Layer 8 of a small transformer language model trained on English Wikipedia (12 layers, counted from 0, width 64). Numbers have three digits each and are written without spaces.
A neuron adds its activation times its output weights to the MLP's output. To switch it off is to set its activation to zero at one token and run the rest of the model.
A neuron's activation on a vector x is GELU(weights . x), where the dot is the dot product.

Input weights of the MLP neurons that the questions are about. A number n stands for (n - 500) times 0.0017.
n41: 469579455515534475338516302734462376527623315720132449607646420439301551369525703464686664621435523254444696507481562628427701418548506411590490477453469541229532494471689444664500418443448480
n45: 554566497446663473357563587683448590480695490472632550570423489382443495729409528433444414433359556582493458385627545493415398433435537514430471462401347395505414465428476550596495542588654549
n46: 439519577529337390417634447750276484597441821392386508659532493523520494564605637613413600503450424578557357472444414594476513572543378399655606525392612648575572515308419439401462382497525434
n53: 494549506409450640549647656630494550611528380481525480302570701448633513416387517364692269393440548499585354459444491582607460455530465511351593460521575662267428328487527503536421625593585510
n83: 452628481598384354514559455306603649399340609651567734607496445543611513604492433440675508543473705637454442663419320494433423517447469442637466378565426540370328360659350624430628680512669484
n94: 484572613486490610403655443449529571570588421500289589504623597631296544503594622449118596684426471449491473244567492541494456510332557332623406442486519484397453689498362501463256645517681430
n122: 385571702585428543448430637580390631640465573362636526625631524528577464451239696503412472506619306641502620499431491507441636549648542484460556662613476571295273496418428465626393462399394296
n131: 682376462734517567566606583543387575360524492590630638591732401436324427479456438599576590196640524573213554650359542476471374409373582535463588194568704537593464296515496595415329615386511467
n185: 755598458426511338399684429513576468399383534563556346366563495414544480512515617531607635440740570696633272598297393539596404620436387386393494428445658581702462319601440520332495597541505574
n188: 564292524706501353518382629548424506435700410474459426417566580277410364542373636559445414483460599489402608433209420444653415446362557570485682307717352677459685558519683575543533353296434289
n190: 495272381710592492606437558358452493396401647541368553531520433425345382559487609628500599321606507516388543448588450545414382549663608483536459422699419463440561463537564545660551477557553556
n195: 491482597309675514712517471295652542476339608430459675626600347508471536518350395632477482374468460467604658382408338444530498333623289559764749323651460411417398572476315692549511272331424761
n205: 562501420725436426624382532459596638409642333603523488546626605529412214542537516540355577411559364641493393417535480499466368592720467396606458405397540467584455297383475490516620473569520688
n215: 499542389390619585447554675571564551559410696632745567530556450594462532466576563399507480532558381684281524510598498492621421229446496386392312452427447619570568500476883435032551509386397337
n239: 420375552576441447307509370568303737606383499809582441478535391452348519538556694406637598538665361584407630517416598568697451493595393323616527377335439488668313653400625331218575625347500406
n255: 523480446387644525519542534586463499478340453429516552542533591484551508493457574487529542632483498446393422555472523532618483546564568452438460519523503502460525297409590523494574445480549483

Output weights of the MLP neurons that the questions are about. A number n stands for (n - 500) times 0.0027.
n41: 457490500680280516479494592475645502825423555608330356435344386482406372648404606671699622673637475749518370371686597752483434281622577468142168402568599617224349496595468453475587545425411461
n45: 525547655488369613487440450457525459387462568455359284284364660636497412513538697421514558439413530606488735672410569449488637509522542514409545600557551384678533449669487359316557520447271420
n46: 550403391408451693551770465494511626235482382445435337678445426513603681501502507430466577348491776646345705399467509541706414473476711568202466448411576400536503528424379684639512533316410580
n53: 374427613549424690638391316730461380267514702536546453695405434477569417343656422513493466594480570407428399580378346418484578465353451511577643621438476573578696657404673477450382573331447491
n83: 714607452518424338387298647606447320611356540573569632607522466767641584484284377616570311752446480460453231324594452675226572379439466665595421312448485609677635596511614401503330519555540403
n94: 714673456504574301449545645639428421386477191347367978560711446408439585355752436400787574598313190392460675527500492617454476652552795635459565649199254423569513520474535563379541421426402336
n122: 396523566621473399172238505543457665532560440633412619441332671306265850479703690503459596454598474445625552320579590318601711259394539323605440382594553336671415523405694615495348535710650334
n131: 663460483494597365462445545503592402553311436778462348366153443425744459443535356486532458541422676644604365507750486676608291636670292428454457470489461635309641456413162382726550499582738428
n185: 397523487694504722279261428509301340419583783560637354607619625511502443622554266510575380592437515356546517564434491348545458435460500426538367564692501357511515702502634474635423368419469631
n188: 744496510284669538663489685498361500572264505552750555478630496707456744332624346201400459631612367640429492268703293438548799605321467412567309690484381493724281320523336392441687431604476666
n190: 576588493490282473442415447545403568454660313491815447535477459456698332437500549542504437727492500566583340446451483597408623546471421728592296484585622510523638547372561376431320599354589240
n195: 451453445333308720608592446439715405379394653804395428439536488350307266514296539688437817487416510490568510609477428839400552387528614489499472405542601428697254504393654409431526468770426515
n205: 610343518491516514418647788332681464670367599502571563515400555383634096457598429652394359601489509536485614560430466517285439507536539717484345726290651533465417231419402447564383612375553636
n215: 623690446464459442600513370182464206454570599689286318573399612564561532556508582472424362425446647530441441511589724270692589803585310465626146469443401505577660360422586426830356694371683401
n239: 607511483452685652578425432549354496342422654505373650510380752659141304594480398279681443426503386396662437641582814735290530426653458606521492224520418728412749416484668275460653623269587151
n255: 586576464511444482597474525359434307529519356422627273557449434513624424509554325456507374515474498545555455586410476449466529622619591620661508566376484534518522719586485507689407534412510542

Each question names a token from some text and the token that comes next. It shows the vector x that enters the MLP there. A number n stands for (n - 500) times 0.0081.

Then comes g, the gradient of the next token's log-probability with respect to the MLP's output, scaled to length 1. A neuron's effect is roughly proportional to its activation times (output weights . g). A number n stands for (n - 500) times 0.00094.

"ain", then "ted"
x: 707560331235422935372618733552351402359445478476633377659193465484620408370601128490634721633529527325272544593594505503478485628587599661599611435435438469532520623408560485464390548541326401
g: 645498428716462422370570499412505879645560397518620449698452550580388549469425557561566410328466466339409789596740586530672690584317171450419589351188455341398410636318367620597421549542438430
Switching off which neuron hurts the next token most? n215

"f", then "ord"
x: 609480437734372767386252556454450438429534567389421230603400407552866312559571175468506698373446740622569445403426387529412682647567497495642535488402610430369808744478410243579505697330472510
g: 520425673326567513271496625302600208547489607429368415523770326286525586509265435418545518350364543796635789539626539465687764456668384654312511555428378514502548617436674507514378446492312528
Switching off which neuron hurts the next token most? n46

" new", then " ar"
x: 659598450258468826414417761519536432365436502482555351577364505471945286322499239525627499701261665333470441530596427576502518704818467552569470507364495387492661470380415435592462646429504529
g: 468586740450565642186517432688637258342583533385569604386635433321664421497609757706411241536564530403368665601396275678471600551266440661369681580569391302538319669459470440476434608496505423
Switching off which neuron hurts the next token most? n53

"ted", then " with"
x: 619438411407433872304420725410414407302500553451742267680388321355755325468552199510590590657399481502411623422523459656426372631583652756652570443379490296475646584450532491387519654537488472
g: 451661488540376671484498581383539665557540607666380567684410513481628457513499207400515573548544524456587551198625590484371628326358321392483350422293492361802474488605797426564205766701361377
Switching off which neuron hurts the next token most? n215

" C", then "al"
x: 570488456473469625391394649303551437450302468577521212758519553620735282332461407656636478440344754379499368715475491376531586685759616576502485566470410342607851581228467392515463611329585545
g: 687755376671557492423663631633244414490425483641577663396469507713514404338760655471673202695372314576387280379510356460428427467320624328334552433346416534478685538712546528399587475423654511
Switching off which neuron hurts the next token most? n195

" m", then "aj"
x: 838459519392488714305533601351402409319432512564531284658390482398822296337601397607531347781320707367704314532548493507464521452676543654566553579383527349568658559318466486582407666337612498
g: 497407490554684534532612144423417665644424276541491709525635445414538595520432465497557515436525297262671674637479603278466339543535542382314712421778457541483301502500517614739561719228462297
Switching off which neuron hurts the next token most? n83

"s", then " of"
x: 499535461495603637373319602568681316399431556412635256500274639403621220563561176542459554664315678454510438484469643509457568501589908616695583610367507282673592558455388316517444614307607575
g: 404686525519336698299675356753312441489569708577659430407471370273572675598427542455322713595465467282406627744470501734382609413630492369485747455402388563510458490563513189556549432587300368
Switching off which neuron hurts the next token most? n45

" to", then " a"
x: 923423439471451839389487646616396377294422440457586279689443538375740300406566258602318482574373561407418608608614472645500413630738693655426538529414465344503559608439327572525501536330526494
g: 575499351580476445552580465680342337387360451495828475294331169335614552525438624417494705402538465351514600347573297699546465460503569860717579716623310569506534400413520306403577692479528565
Which two neurons, each switched off alone, lower its probability most, in order? n131, n255

"et", then "a"
x: 494511356351560692442414541520767498445415472427582238649182264496623275527645124547600614696485617330529554528432472436470466669609636390677563585276530291618752774476454396622455629374560465
g: 547539440612423334304551519273518850577595512451622469340427335586610625460497623782540443716447558514606135358330491283414440326510394552305632366765564546629420570571597466781462493424513421
Which two neurons, each switched off alone, lower its probability most, in order? n94, n239

"ist", then " re"
x: 685436479330483886520530763405602353268489463391537404638231391541710341480586137609500525606427621373371458502422438388479560580606546778688561394436489401595657653418557215619488690339564511
g: 598674532233499350691427593660498391466445596338365607367558414419608430428662707446383657755421561512334556522817438886372443462599489552577430252374316389555424446458196601548474517462618602
Switching off which neuron hurts the next token most? n195

"C", then "as"
x: 740460442479398726389405519399570358441408498382608262756327573554923289383572389637720402524451681490472329636479476456508655709699631554545465455387288469518689542295370411500494543369541656
g: 517657525651481470562438716077471506507409618505454464498472437558664500462633559506435385617390385339604328377806354502661407420422489526368699763828626310578341606318688507494418299559450382
Switching off which neuron hurts the next token most? n185

"or", then "("
x: 554582499354591808454526560432542347532456385351637324533230452527670295425631301719538482592365684521452474630397407487387556640654559716521560652282562261611622845331467322545401604418530369
g: 408433479381548512968738513274686375631366508500592700355546439507374634546267853547357500469456387480507545470281563525543596419394538427213354428381492689453409557657515588495507567589644324
Which two neurons, each switched off alone, lower its probability most, in order? n185, n53

"/", then " O"
x: 581367343546476741466570523459485440512423619625511030612345353433738267479504288562528405574516629436526407666526436547339724687560867659686555599302524361495659562448424342498381584381398651
g: 525670475453595477398436360689273626351353301623496380540268507598440442493646443421684460402534413397401625467319554601663319601510507564700493474720664465628793270379504457222844474412682520
Which two neurons, each switched off alone, lower its probability most, in order? n41, n205

" P", then "ar"
x: 750541422466432606427332673411437432466346543569553255709418609713703303361457175485601475573389761364606288685447452484490591748734481399573562548448536369631660563321347295634527605291570558
g: 621796392554412285599570570498357500632551613519596567335434157478732652312823473595566407665354544743506439571522280449598442374529594379479542230615497443414407535477450407262457576516744366
Switching off which neuron hurts the next token most? n83

"and", then " on"
x: 709446366393426848420383679448558368269316413506527274526391480548728283296665361662472540666478693418409629519576519311493499515689629711611445449464431510610465575568626304545482576390377670
g: 474336581409438486392385329503656675226503540459668536438560404363436428409540628349459345292524456640586914520376480775543531134539661614695623443599324644580676431470592412332428530559641484
Which neuron, switched off, raises the next token's probability most? n215

" |", then " —"
x: 718509329332593641350513643405526423515418391559529186780277481331620296494616416438571454599482734392556612476403396659522494575729682660764462611423556287563693517330293317535413714447430485
g: 600400315588266674557367326377556368551739479478543610716386491606807542347427248633446457632437458585733366404334751683593591553374599563268470550587432430423418664536661495399373288652397400
Which two neurons, each switched off alone, lower its probability most, in order? n255, n41

" |", then " T"
x: 576468379357443621438541566315396432557441485627462208655287492620626220442627328530538515617452679476501638568438411663511430642706807730721530589426382383538612619254331275491459732384517489
g: 651702475236647418650425538603487659468412539424441428505314646632213404609268560533506667484560521449360458421520589500197456488441546458726436452585354517403854282563659651640657432213623439
Switching off which neuron hurts the next token most? n239

",", then " c"
x: 865541504432470796390281722438410341368352535472501258708354436386841371373670297651382602598427551328487574417483416739486528488592579762576614531281570242486550598410489414532465616472501497
g: 454791709349622537743477796593618444414662439337377731385463362583464412376314508534293414584452557550353608656683340592327483497635437583592699594531277463255365355461322588521536489331435650
Switching off which neuron hurts the next token most? n122

" off", then " the"
x: 653596406562418919393488702476551455365362339431622269493271478464900328541536049451381394626491792470542471581421470606473442568582586686509485636400631390552569486392523485500376622296588550
g: 680559336425426357740446438761602501334419388384484542407454209357582487367484478652607590356517451532323762501639398928443451564389729646657654539466470342462377537450440346307513631658588440
Which two neurons, each switched off alone, lower its probability most, in order? n215, n122

"\"", then ","
x: 531601465207455711445424657427500361433433541599517335648211614401599262589615213491533465721519764488497555362535535638446489538609803730559372539332502259572629641299478300516299676436613489
g: 127479503484369646341600384460498540415610428510433517509596540258485509440673468565549820473613574737315472426619492528404568433531632353268555259561578356634398450813720617586274506725381399
Switching off which neuron hurts the next token most? n45

" was", then " B"
x: 880562468417511791412432656481368433391401469492607279609486499310756285338469393427596500835418574380399480369628425643468460463754765733652555632465487322531511475415333313479518539428518551
g: 465406368515439456466513326582862482587204472527499324563321663536460477532574222699769400110513508547429525500432509598591458792356511467761601526637602534394578386246555613533481498420598486
Switching off which neuron hurts the next token most? n255

"5", then "\n"
x: 487497398174411709416487582303351423541392440552527227607534534530757210458604194534465628523423730488419505609505352634473600618715719591702579504490406424538581770387536450424334776514493470
g: 316688373612356332636518633552483573658539377634933322501546534341508589457591691371459293558708325551569511582429557562360591656652254618571372599453380419404444521442650356553506524244220446
Which two neurons, each switched off alone, lower its probability most, in order? n195, n46

"al", then " her"
x: 477601513347630729269422664380491492338510390379621368640124501574658272479561352576605548781424732369397512587492385522458494546749616562715557607326458202490660647342480391591449702522517385
g: 629585633756377695547479357591402326226454544522666405513377460395422371391649507408579559304767240426505481393638559426554409586374777567282598475800789442391448521454474532249532440547584612
Switching off which neuron hurts the next token most? n45

"art", then "on"
x: 685623507435405759580121539468493411338366436510596360541263453439634380527560339444604430682400807314500485856559459370420681697532568572695332710489547378730617601482468414511325435201470549
g: 723476359383497476125665408670509410202480498536592362640512433562718640460467400769645507621637548714546307725370657391490357525378620440433252415473383748639633477555525465371476408484421394
Which neuron, switched off, raises the next token's probability most? n83

"en", then " Col"
x: 601529455343529585395496711473587337447449415408569259453148465423651237463644024642541587584486563367573563529530537453382462712654613738616510425430618365577752827337539386626351636487493469
g: 439735773305655360480458511572724432420434273595492651626437504657402443661521599230565333425438496572316580543274634773439333573497346544605307561602444501462656299545508552484680660194411457
Switching off which neuron hurts the next token most? n195

"c", then "ould"
x: 840485486553453733273227625470558427428498605340465237673334489471737307350454494535686400470403792524372345690502491345446575631660622686600528509414373346478629607314469503562446601452489795
g: 633628565584577589920426509511290704468556530515488255730460285545514537463558367407600799693519477494409493332407322614477409444577781441291675392527501419536330282388424446523365284575532608
Switching off which neuron hurts the next token most? n122

"5", then " |"
x: 511518443230353694466457643325477498607461532498540321588431470672619210564521241489496633505417733517447546567488364570448567524692763614675564538404430518532558797200474353449409799478554257
g: 819434518383394574375267578358434434353407446407276483461524315438616307535747642475554499412416594404775546384533659358552538579535580597295407518605573500736675713776251489331728440484492471
Which two neurons, each switched off alone, lower its probability most, in order? n94, n46

"e", then " that"
x: 681625387326424687253490688396490313337509414383630310667370420418574297478477231474604543706309596405499540450469598521451595596585830862534535463479561319442691702499549295376521626603392649
g: 517478439528541572671429413682413573643442393466540149233504294202415462590565495421470775621507530564447619345478574673312316411319579556333764514650386527798431339552467618608656598662429504
Switching off which neuron hurts the next token most? n215

" |\n", then "N"
x: 653368331422556749356476657352463372487354425548639121723392504288564307589536413497585482645648695407476488349461370584541508689581721776543567571352549297474600747327417423527451669359498566
g: 664644300583631443450484583452568396373452374448444491672512702800493489511499643853498472281610433708618273602421699636173677474471531543318367310302424400630390414626541502357411600466370499
Which neuron, switched off, raises the next token's probability most? n41

"201", then "6"
x: 510501394516363809437378546381529456524447348421390253588436573619763322607502199628595598493488702517466497685474277455548705543718723761703606680395391441541438513162484489548364617338489323
g: 511191510590537240461512439329299677257574673530440492458547595569324566538613761428472422412521552633385433740392663485779606571515516597605678441489283444354533337543471455725326319505775358
Switching off which neuron hurts the next token most? n122

"ad", then "el"
x: 640760519415490777387174511368402598359372393540517224357528325751611329408478379615483545595522741544466550530492550429371506621594658617765427618408623346674650721323482448472477567222508349
g: 357525781705515285432191482441550491414695464650245459478680583630668566348420600341703339687427367665792406439517283402431360587456466297495553587447419476670510394602684538565465478656337501
Which neuron, switched off, raises the next token's probability most? n239

"18", then "7"
x: 634563448328415808334322519482450462589387430359520347582510514545751283466363253691544610505494797368495454783596391554512699667745498600774591459472359256585442565294395426527374616399462560
g: 590345509696613488503414308390550473527471579554363487351681613662567547498180380488546546373700465604263518589218596584887453444369400554621507353369504571569205428483555758599393451737577385
Switching off which neuron hurts the next token most? n195

"ol", then "s"
x: 501776429491403634455206401482676499446448482439548341463396436611681259376569215605605614767384756444500497587569512387516615578573498649527482576446691326599641718257429222602343654210493548
g: 514616461504372693848627679668476333507326656393431603598389589579420285523544194583380500592608563438476557350655279716529343581569596303591345566246642644399546269531374558602471415471303578
Switching off which neuron hurts the next token most? n122

"s", then "\""
x: 570588380538436724401279538543531303417367433458536282555199577361577268624637182601483553558409652506545472517488503512461553559711776681598629720295430248731573668530471393478311539374626622
g: 634389405569429700673517407511637446574566579314557512412355411811406260493255444571462526494445676451552280342499393658567445529257600444315327378493586724519277526355480725576813591599711549
Switching off which neuron hurts the next token most? n94

" |", then " Mar"
x: 641506322339580652308583553341481468570417407634542179604356470421645247510619291482514426701431742406522642475424442667507494590712713715761463620449566228582681460382330404439400644384514545
g: 374704756508582275642516417489768319286609501375395530505261631446449333576510684551602206357508329360460618378594328659508551556622610421446423378755328548509646521553696689550651443335457410
Which neuron, switched off, raises the next token's probability most? n239

"p", then "and"
x: 590448390674399924116361580433396436393571626229534366647430527511705356256589377424559691570367826396435448463427618570496560584501586588596474402413584518447687564366494546639570593345435500
g: 622684583348479625420487180518454508703266387572444342425457456425609558658391385687808658384394562190506592367803610394534619331650635431599675595469559447320426560341532515562496254474484552
Which neuron, switched off, raises the next token's probability most? n188

"l", then "ot"
x: 477704535448426703438317472277567291376380557491577345408280490634559327456611374512493622773474720399583567591623549325509474786590626683596526650488682293560622428485448158457411578168558433
g: 714460616515578385558427238424520723610437673328546539471760689393524563409349505544441447753526571590704382597427500341451347494364401602064582427374627481322668464427711490592248448594601446
Switching off which neuron hurts the next token most? n94

" the", then " b"
x: 733542471303470755476569723514367513255439527485479148622461597365694259380509367592638581598307679462442526607592416610385449600622571737543523507485502395483613452166329570586529675374540609
g: 678748666496440568517533663499550236508448412344642794410415276379630483348508722451438281467411469702550603411684341400376487566247671576673753500361380356334421488518453451453339667617618573
Switching off which neuron hurts the next token most? n255

" |\n", then "E"
x: 664375318397536718357440659373482373507346446567641106754378502325593301581528439438552530627620717389466490367475382596538512673611722749556569606365540289498603734313419398474438682355527575
g: 672515450541747448563517458560583345415344346603403427542586701708371450575633631820510315417597465641584300600288691525142711383541532569327441293326475394535394306603708560472380571493422535
Switching off which neuron hurts the next token most? n239

" |", then " P"
x: 561468388360459636456507549320385429535445492620462223681267469640627234439621340555532510609445679482521619562441420654511421649716797713695545596405388400554623624211316274489453754390529478
g: 447403492242517600382359569846518719499416288509535487475436536513253324581519513370608526571513520586361451626736667260159558411724353662559682441512530449575591469534617373606616654219546393
Switching off which neuron hurts the next token most? n239